Layer 10 of a small transformer language model trained on English Wikipedia (13 layers, counted from 0, width 128).
Take only the direct path to the model's output, skipping the later layers: a vector added to the residual stream pushes a token's score in proportion to its dot product with that token's output vector.

Output vectors of the tokens that the questions are about. A number n stands for (n - 500) times 0.0026.
" Pld": 379,429,407,273,598,470,515,380,554,787,524,32,497,440,311,590,280,372,525,344,405,556,520,479,715,105,584,662,279,492,630,362,678,675,635,399,476,397,571,539,412,484,341,611,544,567,531,349,513,418,732,254,493,331,615,450,517,577,797,656,550,722,445,486,682,435,722,458,350,600,603,468,477,547,427,483,403,409,663,475,802,594,539,794,460,459,431,304,429,585,492,289,635,536,338,415,501,441,556,495,447,362,493,385,481,505,532,400,670,618,452,591,577,675,376,537,398,517,695,412,752,547,633,232,517,711,425,505
"ers": 456,510,529,581,494,331,644,431,706,595,442,605,490,542,533,500,495,557,397,297,631,484,648,319,416,497,510,399,506,405,431,444,500,429,800,582,431,299,676,481,531,507,439,642,500,283,774,486,444,590,352,413,480,474,717,361,725,704,444,539,442,667,472,474,480,467,682,411,573,519,448,609,695,434,466,534,683,433,476,332,694,545,588,364,472,312,473,442,503,535,457,287,464,529,468,520,431,479,433,408,586,402,562,512,527,339,340,726,342,686,382,425,402,545,503,436,544,606,569,342,598,548,484,355,490,512,583,521
" are": 501,522,538,528,397,507,456,555,488,486,520,220,379,693,501,575,387,628,439,589,428,496,629,547,490,423,475,527,597,718,669,264,415,460,513,491,464,492,575,531,517,481,485,455,435,588,695,382,454,518,581,428,362,609,484,378,706,638,485,396,628,367,573,523,478,301,416,400,430,600,672,426,465,583,580,423,533,670,727,427,422,434,567,429,440,374,450,676,465,281,347,454,553,442,657,493,571,469,428,465,423,536,515,524,592,611,505,516,434,583,259,501,542,479,509,495,433,555,665,473,469,466,339,570,537,574,493,571
".": 657,535,604,659,523,432,487,508,476,433,301,503,557,563,371,472,469,556,544,611,618,511,566,508,343,638,385,400,623,350,463,486,434,452,503,447,508,580,511,566,545,404,570,473,355,540,460,581,503,601,448,562,533,563,529,392,460,566,395,409,451,453,448,462,416,524,533,687,579,640,632,440,699,433,433,547,357,584,503,591,340,540,283,293,308,434,597,563,519,569,653,754,589,487,458,590,471,438,408,459,484,624,615,467,494,341,620,465,434,669,386,644,473,433,513,587,402,594,456,479,455,488,436,594,405,403,404,428
"found": 446,394,400,507,759,658,534,359,629,539,406,559,448,415,522,511,428,334,351,368,572,494,433,448,666,341,494,677,573,372,543,538,770,515,526,680,312,520,389,598,354,597,385,494,548,462,414,383,600,400,488,436,364,471,454,665,649,346,404,417,668,593,543,442,607,483,728,379,505,362,396,217,423,398,551,694,435,407,637,390,733,409,494,478,554,631,429,627,548,508,586,504,593,411,599,681,691,429,300,548,370,584,511,563,443,424,387,540,449,521,321,425,583,620,494,547,444,447,712,583,278,565,448,451,478,485,722,636
"enburg": 269,392,486,455,482,526,578,528,558,612,678,458,473,438,655,502,469,536,473,506,269,420,499,349,386,435,337,530,473,539,543,390,613,432,389,553,513,467,462,512,476,473,526,741,433,438,337,437,525,514,587,449,513,309,602,568,665,714,373,440,452,763,429,587,519,713,681,291,344,339,522,188,732,553,460,482,630,545,590,406,543,553,637,661,506,470,437,483,511,484,397,333,740,670,648,502,578,521,404,553,283,577,530,578,368,280,401,664,592,610,522,320,408,778,595,334,448,610,633,365,328,517,455,256,560,614,700,514
"bb": 446,495,458,558,614,348,588,462,535,601,481,579,361,402,544,460,348,476,389,486,566,644,576,333,518,426,605,533,429,461,483,478,609,321,566,701,409,552,576,468,392,426,355,534,658,398,360,515,471,450,503,414,547,385,534,323,511,623,635,503,536,484,295,578,467,526,487,381,334,400,264,572,355,593,678,548,407,513,485,483,679,462,483,465,516,456,455,626,455,489,470,508,664,549,403,512,655,546,403,557,495,760,498,583,495,442,591,441,484,489,457,366,610,656,443,463,651,549,523,436,504,605,624,635,330,534,567,602
"att": 396,326,423,587,211,404,613,478,400,697,386,486,342,466,476,560,568,425,483,711,549,447,393,313,510,430,463,501,469,426,506,502,517,405,616,397,650,536,299,463,459,456,363,540,519,522,361,541,446,479,579,659,485,356,491,553,697,589,480,492,620,653,466,698,498,508,695,555,518,480,498,637,277,517,526,569,699,463,422,462,624,599,590,619,358,482,450,334,538,491,471,399,547,570,347,450,466,469,420,495,545,376,510,582,414,408,556,562,504,599,331,531,564,671,443,388,397,565,498,472,514,706,560,495,582,642,530,679
"ntil": 413,475,333,579,427,313,449,524,533,610,575,551,357,473,366,494,244,583,454,574,338,695,530,456,630,277,465,563,674,479,535,357,561,488,443,481,458,404,435,527,419,613,528,379,630,360,532,620,497,350,606,139,371,477,648,588,669,521,412,673,565,607,517,450,543,265,612,388,493,402,601,383,397,323,555,533,397,396,834,600,419,383,501,683,368,397,462,690,293,450,325,720,497,524,623,558,810,582,524,600,350,614,535,485,585,430,501,567,590,618,420,378,566,747,566,657,476,490,514,598,228,526,464,508,639,532,421,568
" October": 351,541,466,447,619,531,486,481,468,461,502,667,462,365,508,441,512,558,519,613,444,584,449,457,323,355,532,582,586,601,483,480,498,557,401,555,543,519,468,583,463,485,610,548,440,486,564,569,431,358,526,574,473,558,611,610,538,456,486,565,720,592,486,557,646,495,692,483,465,419,449,518,648,551,488,591,406,431,429,541,469,396,604,648,376,457,542,652,466,661,468,527,421,677,377,385,538,492,540,561,366,515,476,358,411,524,337,462,393,573,416,451,445,463,516,550,343,388,567,470,526,429,479,485,514,414,472,442
" including": 696,495,417,390,614,559,378,382,569,560,400,394,510,463,456,662,521,525,467,596,475,441,549,554,310,530,470,638,596,584,597,518,407,489,458,428,222,461,536,583,503,585,477,417,373,550,466,331,394,586,553,490,434,460,719,507,569,529,580,551,641,506,606,650,607,446,317,394,541,610,631,377,459,498,592,595,616,531,666,480,501,525,495,482,455,472,447,634,364,554,414,475,486,656,647,632,559,475,431,533,461,436,498,597,453,609,299,498,363,550,399,541,424,475,559,370,542,468,476,387,256,521,415,534,430,378,536,555
"iti": 351,484,549,545,595,414,587,455,571,305,444,476,409,528,460,454,521,549,384,400,550,625,469,418,792,590,361,493,540,628,496,446,643,448,465,742,466,540,478,411,478,443,314,488,468,419,635,672,452,422,456,686,421,465,433,589,571,314,506,503,531,520,520,436,482,626,675,584,430,698,503,531,374,566,767,450,590,482,523,615,598,655,613,563,319,466,556,493,425,434,533,500,578,554,481,305,541,379,533,635,460,482,548,539,482,438,264,468,347,568,456,328,427,669,626,473,415,467,462,489,436,478,384,249,541,559,468,597
"ment": 320,256,526,485,547,366,516,537,444,642,476,579,481,650,296,632,373,578,280,279,406,692,584,272,321,472,479,411,255,715,408,469,591,659,588,470,387,386,532,631,533,461,289,609,419,608,553,541,797,488,519,455,639,385,573,389,767,471,515,501,403,508,343,664,483,438,654,448,598,486,539,733,307,457,413,370,431,427,495,561,282,549,684,528,450,588,704,509,419,425,225,681,468,565,184,486,481,658,626,607,552,668,520,536,412,283,535,617,541,608,450,298,272,596,674,509,506,531,640,483,432,358,483,773,557,487,633,669
" D": 409,526,564,427,552,602,540,570,513,488,621,508,520,505,529,553,564,508,560,467,487,475,618,543,532,460,471,523,372,438,421,500,440,603,547,415,533,457,437,490,522,450,495,464,582,368,502,492,448,451,576,418,583,500,465,372,434,449,514,548,457,537,528,586,481,494,504,552,494,492,357,533,523,535,540,533,534,510,464,493,551,493,491,324,563,481,485,549,459,439,500,612,604,478,491,533,470,493,311,525,509,478,458,573,521,534,599,533,537,563,568,441,504,417,430,529,491,517,568,542,526,347,568,502,495,416,373,540
"ome": 415,641,479,615,457,503,492,565,527,666,420,562,442,499,432,662,417,626,466,434,506,609,497,168,400,522,367,609,376,569,492,358,731,338,574,407,472,415,530,419,530,813,592,471,573,424,420,569,309,358,544,483,519,367,655,613,376,467,518,574,429,447,425,541,503,610,485,377,488,506,597,476,490,527,527,600,443,639,675,250,330,623,433,434,449,520,527,624,480,612,446,574,609,514,597,423,696,569,493,483,676,179,415,592,423,499,422,736,487,433,474,639,526,631,497,503,491,513,477,237,555,503,623,297,538,653,287,373
" Kingdom": 483,494,514,338,431,592,603,597,503,487,615,345,573,513,441,544,614,646,463,436,482,426,559,517,618,609,525,415,377,774,440,395,560,569,427,689,611,464,430,420,430,500,594,492,580,526,366,367,604,491,673,430,594,460,605,500,506,555,446,616,610,480,462,588,583,363,501,221,445,459,426,413,457,454,493,604,509,414,468,478,659,329,559,438,302,635,541,541,516,421,497,501,428,526,431,523,681,457,407,445,445,764,578,514,450,660,513,769,342,331,506,506,436,565,578,317,432,439,575,384,364,479,425,360,577,530,616,406
"The": 493,551,453,581,497,506,510,564,387,492,377,457,461,563,593,578,471,567,456,458,488,445,605,621,397,439,492,551,622,581,514,489,442,592,446,525,550,548,456,610,470,513,541,461,440,568,681,539,588,586,475,368,429,423,485,568,469,371,627,456,489,411,598,441,671,563,475,542,490,399,453,368,418,230,488,526,539,581,486,251,503,566,488,544,501,587,403,596,432,441,557,503,488,442,523,443,599,722,626,441,487,387,529,449,474,338,484,453,547,529,627,497,527,647,472,527,404,589,506,490,458,525,411,341,508,442,531,511

Each question shows what one neuron of this layer's MLP adds at an activation of 1. A number n stands for (n - 500) times 0.002.

n106: 459,466,440,480,428,532,474,570,525,521,425,529,478,545,507,460,518,505,451,586,527,536,559,457,506,430,405,473,526,550,486,502,542,497,541,520,500,513,481,500,562,565,443,467,622,526,506,471,427,507,544,454,505,509,519,492,532,487,474,489,498,545,519,503,423,547,528,403,517,583,474,538,527,459,583,482,555,476,523,582,495,582,445,486,519,500,568,401,589,490,567,497,310,476,415,483,400,440,578,521,468,471,506,458,472,439,418,395,518,531,576,554,493,621,571,498,486,486,409,528,419,463,505,474,554,506,367,539
Which two tokens does it push up most, strongest first? "iti", "att"

n118: 521,596,486,491,441,463,484,546,577,586,496,611,509,582,483,465,396,638,426,360,536,497,426,472,612,422,481,557,523,571,580,370,542,481,485,389,600,584,474,437,451,521,462,408,447,522,532,536,513,460,474,539,472,502,552,533,468,452,601,533,539,539,454,601,460,517,457,526,617,546,454,508,540,475,534,470,446,645,534,475,487,635,557,498,529,472,556,460,564,484,587,524,432,483,359,450,474,488,475,459,463,449,509,462,509,509,484,504,540,411,433,541,527,472,417,469,524,584,484,392,554,438,469,453,440,586,359,423
Which two tokens does it push up most, strongest first? "ome", " Pld"

n200: 476,503,508,436,532,547,428,427,468,462,444,573,474,453,550,423,511,580,514,556,530,582,443,457,476,572,479,457,502,604,480,474,554,513,416,589,523,535,560,437,475,557,589,406,463,572,500,529,468,567,492,495,443,541,429,498,488,462,539,452,526,502,534,482,575,565,405,568,474,431,403,462,470,586,451,570,430,479,451,430,442,489,488,520,574,589,511,475,417,503,481,573,385,463,461,515,443,448,443,428,491,549,544,477,596,535,462,508,552,588,579,473,478,466,495,505,530,517,536,505,629,540,463,568,497,474,535,482
Which two tokens does it push up most, strongest first? " October", "The"

n95: 544,548,466,586,442,493,571,555,395,576,562,517,513,477,506,476,582,552,514,411,544,557,503,538,546,492,356,396,426,564,450,448,523,446,455,458,435,452,495,526,601,506,353,547,590,475,543,478,513,532,480,542,583,503,510,476,529,480,461,485,465,530,576,579,425,509,516,488,601,531,570,432,394,444,381,550,464,497,520,411,539,524,521,566,419,459,475,461,429,491,505,602,559,481,525,500,483,389,522,497,388,530,467,393,521,551,518,507,531,457,519,478,533,608,505,502,464,593,541,505,495,505,433,594,487,566,508,524
Pushed down most: " October"

n43: 503,451,424,514,538,509,511,529,437,489,477,535,471,452,455,536,433,666,474,529,529,486,515,596,528,575,453,476,581,409,543,504,503,526,442,448,555,489,484,393,500,589,503,443,471,474,456,563,533,459,494,576,538,523,465,505,387,423,481,510,421,460,508,404,548,564,546,522,500,471,454,439,554,478,418,500,575,480,432,547,524,494,479,449,515,414,563,502,552,509,635,405,478,403,451,514,528,521,505,620,394,574,468,526,443,477,489,582,550,510,482,496,613,592,479,575,513,565,477,509,516,598,547,465,555,419,521,455
Pushed up most: "."

n143: 483,513,542,451,486,512,480,536,476,545,538,493,575,396,436,518,522,474,490,577,564,430,557,510,479,553,425,537,511,544,457,502,467,631,500,500,518,427,441,449,610,480,522,491,538,410,517,522,464,401,526,451,489,676,412,476,436,513,553,421,577,419,494,511,474,592,495,487,460,555,557,490,484,538,506,526,520,446,420,551,490,444,510,465,508,453,488,551,505,556,519,515,501,557,598,543,562,546,525,476,481,415,458,440,570,559,481,390,594,599,636,532,493,341,463,543,497,446,557,465,480,470,468,574,510,396,435,441
Which two tokens does it push up most, strongest first? " D", " October"

n361: 436,438,500,649,511,414,517,522,528,499,401,548,506,559,465,472,524,447,615,599,515,490,451,422,387,545,608,520,537,484,622,556,547,538,497,531,468,478,509,381,567,539,458,447,381,464,470,504,514,456,533,468,508,467,434,500,505,473,434,432,557,524,480,537,461,520,514,575,553,518,448,511,510,432,538,567,483,479,447,504,503,471,433,546,487,506,482,508,529,562,471,409,492,478,459,448,555,517,471,508,524,473,489,661,489,453,455,492,648,571,448,564,547,456,457,559,480,419,534,530,515,581,463,459,491,560,500,534
Pushed down most: " Kingdom"

n37: 500,430,424,491,470,602,471,532,483,456,373,520,567,500,532,525,457,533,430,527,427,534,409,474,512,438,470,529,436,426,458,443,580,642,428,546,438,616,523,387,466,494,495,554,482,521,465,582,505,556,506,561,475,510,466,400,410,467,497,504,619,502,487,505,576,530,463,465,482,542,530,555,442,440,473,390,584,477,547,546,488,449,587,495,452,467,562,556,440,596,509,544,512,580,495,418,586,485,490,507,438,561,449,522,539,500,405,597,509,550,517,483,482,556,509,532,528,458,402,387,604,614,473,460,581,563,470,350
Pushed up most: "iti"

n334: 563,582,492,456,506,506,558,441,518,547,487,503,396,582,386,505,545,491,570,584,472,510,481,513,530,501,470,441,447,594,452,502,479,476,554,443,552,415,433,404,513,531,459,518,510,541,472,496,572,458,524,560,480,453,543,532,480,530,487,476,412,512,462,603,531,562,535,480,459,488,524,474,551,434,426,514,464,549,433,449,407,411,589,501,412,521,528,559,540,466,555,506,534,516,545,454,367,479,533,578,493,550,469,509,536,447,479,461,494,523,532,509,522,373,481,569,506,488,537,526,516,496,529,398,569,548,480,449
Pushed up most: "ome"

n245: 501,523,535,496,516,449,458,458,526,469,440,454,608,537,546,455,430,571,493,479,509,500,472,434,450,567,500,532,473,598,539,344,442,461,444,444,495,525,477,514,516,542,508,538,473,475,467,503,503,540,538,480,471,504,452,433,493,642,516,519,490,543,468,529,517,544,551,488,484,540,661,514,538,516,483,427,507,485,552,488,541,513,492,553,493,511,533,563,400,424,417,488,521,527,547,360,531,453,434,491,490,503,529,494,592,497,521,494,557,581,512,447,516,391,547,462,488,509,526,501,534,473,334,566,512,470,460,535
Pushed up most: " are"

n270: 452,497,672,498,531,589,507,491,457,505,556,526,531,516,477,311,492,513,814,403,475,494,486,490,548,447,522,480,514,525,464,546,486,456,500,449,529,420,391,474,555,550,518,441,500,468,534,511,516,483,535,433,549,481,523,534,428,526,597,474,477,492,430,465,573,497,605,518,522,506,550,516,503,445,573,507,509,471,409,543,491,420,367,491,511,492,440,539,528,449,536,512,493,539,506,532,438,441,449,508,520,545,470,553,419,495,529,423,518,510,534,473,514,292,489,498,535,556,521,392,502,471,489,576,494,441,483,495
Which three tokens does it push up most, strongest first? " D", ".", " October"

n38: 450,473,402,552,425,484,490,594,491,533,513,400,504,466,511,531,530,525,511,463,585,517,499,496,506,497,507,489,416,571,642,473,512,446,497,477,383,559,510,432,483,538,495,470,474,529,525,467,566,541,462,507,497,491,565,484,595,461,595,454,550,648,516,473,573,490,504,578,568,513,431,475,451,516,562,456,468,426,480,479,488,445,518,477,520,460,421,496,540,474,505,473,493,421,457,500,529,576,478,613,479,530,532,533,585,425,508,519,510,433,481,469,532,513,469,534,492,454,390,455,371,585,451,523,521,510,544,458
Pushed down most: "."

n78: 511,437,500,490,502,605,536,534,553,486,411,555,475,525,457,488,420,495,516,455,528,557,550,426,426,521,474,481,511,449,547,392,528,423,585,467,567,556,410,575,579,419,517,508,442,539,510,515,546,509,419,494,548,460,585,507,481,529,579,479,620,523,542,549,417,575,468,389,411,597,477,500,422,376,526,465,409,511,461,425,562,427,581,565,545,520,536,548,546,460,521,462,444,463,530,461,531,486,456,488,402,431,495,520,531,519,532,510,542,478,536,601,490,658,561,479,503,392,502,447,522,480,510,521,514,530,430,495
Pushed up most: "ome"

n336: 531,512,466,574,500,500,439,474,469,493,493,468,567,433,521,476,421,550,524,487,550,425,567,626,454,551,543,492,479,471,509,395,581,551,394,535,448,495,615,586,530,578,544,545,525,529,457,452,503,513,539,446,528,555,503,399,544,545,468,463,471,443,561,351,416,472,459,480,518,506,565,505,481,553,458,463,504,506,492,430,497,530,441,500,586,500,514,492,514,482,525,569,518,493,431,536,505,406,528,539,504,488,575,386,510,582,534,447,363,473,505,573,488,510,447,479,551,582,432,467,466,527,450,594,520,458,513,446
Pushed down most: "att"

n274: 470,531,439,490,549,504,575,448,504,546,570,516,501,522,424,458,496,436,587,490,455,490,493,534,493,484,398,503,455,462,488,451,575,465,525,578,494,423,485,497,462,578,451,486,577,467,441,475,436,497,502,508,562,479,482,535,424,536,554,530,454,511,456,504,484,500,535,511,496,496,460,548,499,536,495,585,490,464,575,488,492,486,539,451,481,539,431,455,447,506,493,488,542,576,475,558,552,548,517,570,571,540,525,445,486,472,479,511,476,497,495,488,498,152,417,436,532,516,528,564,556,479,504,455,546,539,503,496
Pushed down most: "The"

n40: 539,478,512,540,542,486,556,631,474,495,609,538,465,659,543,505,456,480,527,488,473,474,508,519,479,385,415,397,551,535,601,562,438,534,493,404,552,478,417,556,575,515,404,416,493,382,460,516,411,532,442,509,477,568,533,413,581,468,480,544,511,596,485,580,585,497,449,439,404,591,391,554,587,504,453,586,396,610,619,472,434,509,468,538,459,504,403,539,611,546,512,544,460,411,635,502,541,468,527,556,458,547,509,381,612,532,494,535,504,512,485,362,482,488,424,493,504,575,472,432,455,527,561,504,457,478,408,508
Which three tokens does it push up most, strongest first? "ntil", " are", " D"

n303: 473,409,604,513,506,476,403,542,500,478,428,570,430,359,515,483,513,487,653,496,470,504,458,618,508,451,484,481,582,518,462,508,461,498,426,471,507,553,415,677,518,489,418,388,542,405,528,597,554,396,447,584,474,551,558,441,512,445,474,562,556,529,602,494,449,437,570,587,562,456,552,561,557,496,542,536,453,481,484,534,403,530,489,461,459,520,508,526,510,535,456,638,461,514,331,526,473,417,562,613,526,444,598,431,494,465,441,372,373,572,605,557,550,388,539,544,531,342,484,464,573,400,342,667,406,512,642,530
Which three tokens does it push up most, strongest first? " October", ".", "ment"

n381: 402,422,491,443,592,466,538,506,531,562,449,507,540,434,497,473,519,540,376,457,434,515,440,476,550,441,460,453,490,587,512,517,507,472,545,488,467,450,476,443,532,589,502,498,507,465,473,505,477,342,558,483,570,590,436,464,565,460,559,540,368,479,421,588,599,508,500,490,473,493,490,489,503,531,566,532,617,418,402,543,475,523,506,565,521,612,482,573,514,436,557,474,539,612,532,500,500,537,495,621,462,500,509,635,515,389,495,417,388,557,581,483,581,541,566,562,455,441,382,457,484,455,553,455,479,446,428,557
Which two tokens does it push up most, strongest first? "iti", "ment"

n225: 420,529,576,450,523,518,442,548,503,429,505,457,536,489,531,419,487,540,477,501,489,549,513,557,500,457,520,480,548,517,474,552,561,502,425,516,580,448,495,495,531,481,467,445,531,481,466,589,293,426,523,460,542,418,631,461,555,497,481,502,632,482,488,577,306,466,537,532,435,515,516,582,568,384,494,526,401,548,493,516,562,460,558,443,495,498,451,534,563,515,582,439,463,594,493,535,452,490,515,505,512,568,440,563,557,468,433,432,535,521,511,444,556,386,478,483,503,515,585,543,540,455,550,450,502,498,446,457
Pushed up most: " October"

n252: 453,571,375,560,517,544,418,516,438,415,446,512,541,440,534,559,506,612,536,551,491,465,568,517,581,474,448,486,545,496,517,462,428,497,435,459,513,582,562,515,498,477,578,485,509,582,486,484,459,471,499,538,467,422,554,473,415,558,475,565,506,511,596,467,572,437,484,505,468,520,573,489,571,559,503,400,527,554,493,507,510,456,516,481,594,514,419,465,561,521,518,514,521,495,476,543,503,396,512,473,427,522,540,420,533,525,487,482,527,531,452,537,431,574,410,506,403,519,367,549,470,500,474,542,507,522,418,462
Pushed down most: "ment"

n241: 443,550,537,437,461,521,462,511,456,485,544,573,508,454,507,485,567,573,535,426,521,499,520,516,551,442,522,542,442,524,584,455,585,480,563,488,543,530,536,493,521,517,551,452,481,516,549,582,431,512,540,454,558,508,566,584,493,477,469,516,474,487,512,526,423,553,464,540,544,431,506,490,490,427,432,493,511,540,478,501,506,433,463,491,479,516,533,508,456,588,506,573,436,455,499,467,456,441,580,525,565,412,527,509,494,470,433,459,400,434,553,481,489,404,451,606,489,474,381,611,540,475,457,507,466,524,522,415
Which two tokens does it push up most, strongest first? "ome", " October"

n71: 489,519,448,394,491,512,528,585,585,574,509,545,481,443,496,533,518,493,553,512,521,438,520,523,503,496,458,591,492,471,530,563,485,430,452,536,513,434,424,513,595,549,391,462,516,492,497,551,495,460,592,524,511,567,483,524,497,429,497,521,467,423,601,577,464,530,475,469,458,437,520,557,591,550,608,405,529,474,519,482,487,377,521,484,423,509,513,510,520,459,550,558,504,521,494,483,545,530,458,453,481,409,463,578,568,437,502,508,471,405,475,471,606,230,481,622,589,343,593,460,480,473,513,507,534,443,522,495
Pushed down most: " Pld"

n110: 600,438,429,552,552,603,443,529,514,544,526,532,557,549,479,560,592,549,500,400,625,406,575,421,464,487,428,469,455,556,497,461,542,514,521,616,396,486,508,402,416,488,525,584,584,495,476,523,425,558,500,480,582,522,596,464,470,453,456,516,448,451,403,534,503,447,503,528,615,458,427,484,462,505,436,492,465,474,509,459,443,462,419,491,471,387,602,495,555,435,498,429,443,512,461,535,426,485,467,563,560,590,490,583,478,374,558,510,556,431,563,503,498,601,578,532,550,559,534,439,447,552,493,510,413,576,533,447
Pushed down most: " October"

n197: 460,537,392,498,478,445,581,474,458,504,519,493,560,494,492,526,480,496,507,431,508,526,469,520,449,580,518,478,466,497,497,493,513,499,534,464,439,573,583,453,343,471,499,552,527,552,425,495,592,521,496,441,484,522,581,490,509,470,526,556,453,443,467,468,589,488,452,524,452,393,494,536,476,507,560,456,582,530,446,529,499,616,497,528,469,544,503,471,490,577,485,466,532,422,492,467,534,505,525,505,463,507,601,599,460,524,436,465,472,436,534,514,568,632,492,541,597,485,453,528,493,478,474,446,418,533,429,523
Which two tokens does it push up most, strongest first? "bb", " Pld"

n2: 506,522,544,393,438,634,525,429,384,445,492,483,588,421,399,441,599,571,601,444,486,496,531,574,483,490,451,569,469,473,506,531,431,522,453,470,567,437,450,479,558,600,484,503,521,528,569,573,626,517,488,454,515,547,541,494,445,548,495,421,488,525,557,487,466,493,532,522,539,516,589,530,494,534,464,535,481,542,424,518,569,454,525,534,486,458,401,511,382,562,513,519,523,559,520,482,512,515,484,509,469,508,503,437,496,538,479,418,444,446,595,472,546,420,571,497,417,470,532,417,531,487,544,458,509,482,466,489
Pushed up most: " October"

n299: 443,483,599,551,563,611,551,476,554,534,530,449,453,465,481,489,521,469,574,575,480,462,506,431,569,499,558,547,532,508,471,510,439,434,499,524,413,578,537,527,519,579,492,471,483,428,428,488,546,503,405,488,482,543,546,357,458,494,465,426,508,403,544,589,562,568,556,514,477,452,438,546,472,466,572,477,493,542,430,415,491,563,455,504,529,475,516,567,543,420,512,478,522,381,563,477,466,546,526,514,386,554,477,578,441,441,457,502,363,545,468,528,523,500,522,578,461,459,561,472,448,517,569,453,502,549,473,468
Pushed up most: "found"

n345: 549,488,474,492,558,465,463,502,488,605,571,479,442,431,569,571,543,507,529,593,511,598,458,438,428,560,529,603,429,470,532,492,482,429,472,567,437,492,342,474,463,412,521,506,571,500,526,524,420,455,527,559,498,465,554,551,487,398,503,598,535,391,464,443,571,546,552,557,552,589,426,464,505,476,463,417,580,497,458,460,497,494,441,589,462,421,536,544,519,455,441,505,476,403,516,468,485,438,450,547,544,575,522,530,555,483,392,553,511,497,538,506,541,507,460,518,550,480,446,450,401,636,534,564,591,497,447,424
Pushed up most: "ome"

n291: 506,509,473,607,453,442,627,474,484,618,417,587,525,495,460,498,462,521,318,451,495,512,519,440,409,536,571,379,489,477,421,719,492,526,567,485,489,471,580,471,544,526,487,514,433,515,517,503,469,528,582,522,498,503,433,514,535,524,554,507,442,462,470,523,483,515,454,462,400,527,534,522,523,574,489,436,511,518,509,486,511,511,423,500,471,477,538,510,517,535,498,541,586,229,498,524,402,546,525,464,454,536,568,447,524,451,479,527,500,458,518,572,533,695,513,470,515,494,511,486,421,421,481,503,503,541,427,518
Pushed down most: " October"

n308: 461,524,523,444,538,507,531,456,539,426,393,502,582,480,518,502,497,490,524,485,479,443,465,519,616,549,478,428,423,418,585,490,565,487,523,443,555,452,568,425,559,597,448,514,535,465,523,506,497,493,386,514,686,528,556,493,481,505,495,460,515,458,436,492,432,592,526,508,513,476,503,490,439,587,475,439,457,460,549,486,539,476,516,560,538,404,540,492,502,491,456,472,481,571,407,428,526,552,502,508,431,558,449,535,478,608,582,511,436,508,464,460,509,378,562,351,507,471,584,409,453,594,508,614,497,515,535,556
Pushed down most: "The"

n119: 536,503,431,407,472,423,503,469,530,557,443,535,461,424,513,543,541,473,515,590,538,438,496,459,534,541,531,430,530,508,472,537,458,564,535,523,391,498,432,471,513,519,577,535,537,463,490,483,446,619,515,491,447,480,584,555,506,540,434,559,449,603,564,562,513,525,341,435,540,542,531,448,523,575,447,521,531,497,482,378,440,471,579,536,559,488,413,477,478,489,599,509,501,552,484,598,430,527,488,485,469,489,486,497,515,534,450,536,468,443,549,551,429,344,565,506,420,542,556,463,500,547,416,500,521,457,478,486
Pushed up most: " including"

n123: 471,519,409,492,457,418,462,522,535,464,432,529,560,490,499,481,562,463,514,433,456,512,419,372,484,519,465,493,563,468,512,494,529,392,525,547,464,521,586,520,543,584,526,524,478,610,544,521,427,510,559,604,531,549,576,441,561,455,559,452,407,479,427,502,542,499,492,481,520,515,494,471,568,576,556,429,530,542,490,519,547,604,505,514,506,514,490,528,503,531,403,485,533,432,442,471,513,374,437,564,488,449,549,530,420,462,476,395,488,541,477,537,472,559,535,551,565,471,409,549,464,414,577,389,449,534,427,624
Which two tokens does it push up most, strongest first? "iti", "ome"

n314: 509,566,496,542,412,438,470,573,480,545,510,586,515,566,440,421,452,475,493,500,528,524,515,450,483,399,509,574,559,511,452,481,462,515,538,494,488,390,469,469,426,539,458,440,454,571,472,560,425,500,505,410,503,548,509,450,569,426,524,457,527,541,524,483,598,577,500,472,553,607,591,527,525,478,551,661,436,583,475,511,427,416,503,485,434,490,500,506,533,518,524,507,533,445,457,493,542,426,424,500,541,568,473,484,454,441,536,557,557,508,365,493,479,500,510,496,553,556,516,510,442,487,507,581,559,451,506,512
Which three tokens does it push up most, strongest first? "ntil", ".", "ment"

n213: 562,505,536,522,488,417,477,553,533,570,522,467,449,454,581,479,532,605,506,554,629,482,528,516,512,506,476,566,461,423,549,516,376,429,523,441,508,402,527,533,472,494,563,457,464,555,573,503,446,545,550,538,542,547,479,468,473,379,337,557,601,594,603,447,541,523,503,484,423,481,523,547,527,470,405,447,485,466,488,570,505,615,440,467,661,416,550,538,529,569,530,493,557,510,590,537,477,563,469,458,463,526,474,472,483,532,470,394,382,518,486,503,417,420,446,565,477,514,483,463,544,577,343,498,558,449,524,451
Pushed up most: "."

n296: 497,506,551,474,438,446,566,471,515,523,665,447,500,585,421,463,581,509,496,470,566,465,443,489,484,557,414,504,590,592,510,485,415,643,387,532,492,481,511,425,506,420,489,510,614,402,444,626,486,476,524,431,495,546,390,635,546,557,517,458,552,576,513,417,485,505,424,441,538,488,500,543,497,528,524,516,495,573,504,513,561,429,456,555,574,441,526,452,535,483,537,561,505,478,526,507,497,468,482,517,582,412,512,532,532,422,654,403,543,390,434,440,497,429,495,456,460,443,560,532,518,503,520,517,519,564,450,466
Pushed down most: " including"

n135: 592,446,462,431,549,494,500,603,393,507,347,504,461,524,545,509,444,628,464,512,482,391,456,679,509,439,551,468,472,487,507,378,535,489,492,578,522,524,470,475,496,582,442,519,534,580,480,576,415,404,519,505,400,552,498,577,467,451,498,530,381,349,532,597,430,473,546,642,537,525,493,521,453,461,534,546,456,546,548,465,445,469,518,458,436,432,498,568,485,465,504,520,456,506,578,509,584,413,504,516,461,467,442,456,495,551,544,550,582,416,455,436,449,555,595,564,478,491,482,581,333,511,401,561,442,587,496,453
Pushed up most: "ntil"

n1: 602,567,524,504,552,631,511,502,505,426,523,491,525,555,491,500,609,484,451,483,469,528,422,446,492,494,537,433,489,528,546,536,580,502,478,392,515,535,440,547,570,399,435,546,546,485,489,500,479,540,525,544,383,572,413,509,562,461,503,490,408,415,428,516,463,573,554,490,513,402,456,519,410,510,552,426,532,512,592,488,429,389,542,479,503,579,409,464,557,421,552,516,458,613,609,479,460,527,536,531,467,605,361,447,539,476,413,482,479,545,541,502,422,496,510,488,490,485,473,516,532,472,550,440,553,526,371,531
Pushed up most: "iti"

n295: 385,514,490,621,382,555,489,459,546,553,539,444,512,562,535,514,431,445,443,604,604,467,487,467,521,432,596,517,512,484,531,670,606,448,475,451,523,482,477,434,512,513,515,450,441,545,454,441,440,540,494,464,525,459,494,415,559,505,481,537,526,560,391,533,495,433,608,529,533,505,487,535,425,486,484,489,462,458,456,500,522,472,526,461,526,474,541,464,608,531,584,473,460,402,500,546,511,497,463,523,584,426,424,601,534,469,511,505,574,548,420,421,486,531,500,500,497,481,519,551,550,477,538,375,475,550,484,582
Which two tokens does it push up most, strongest first? "att", " Pld"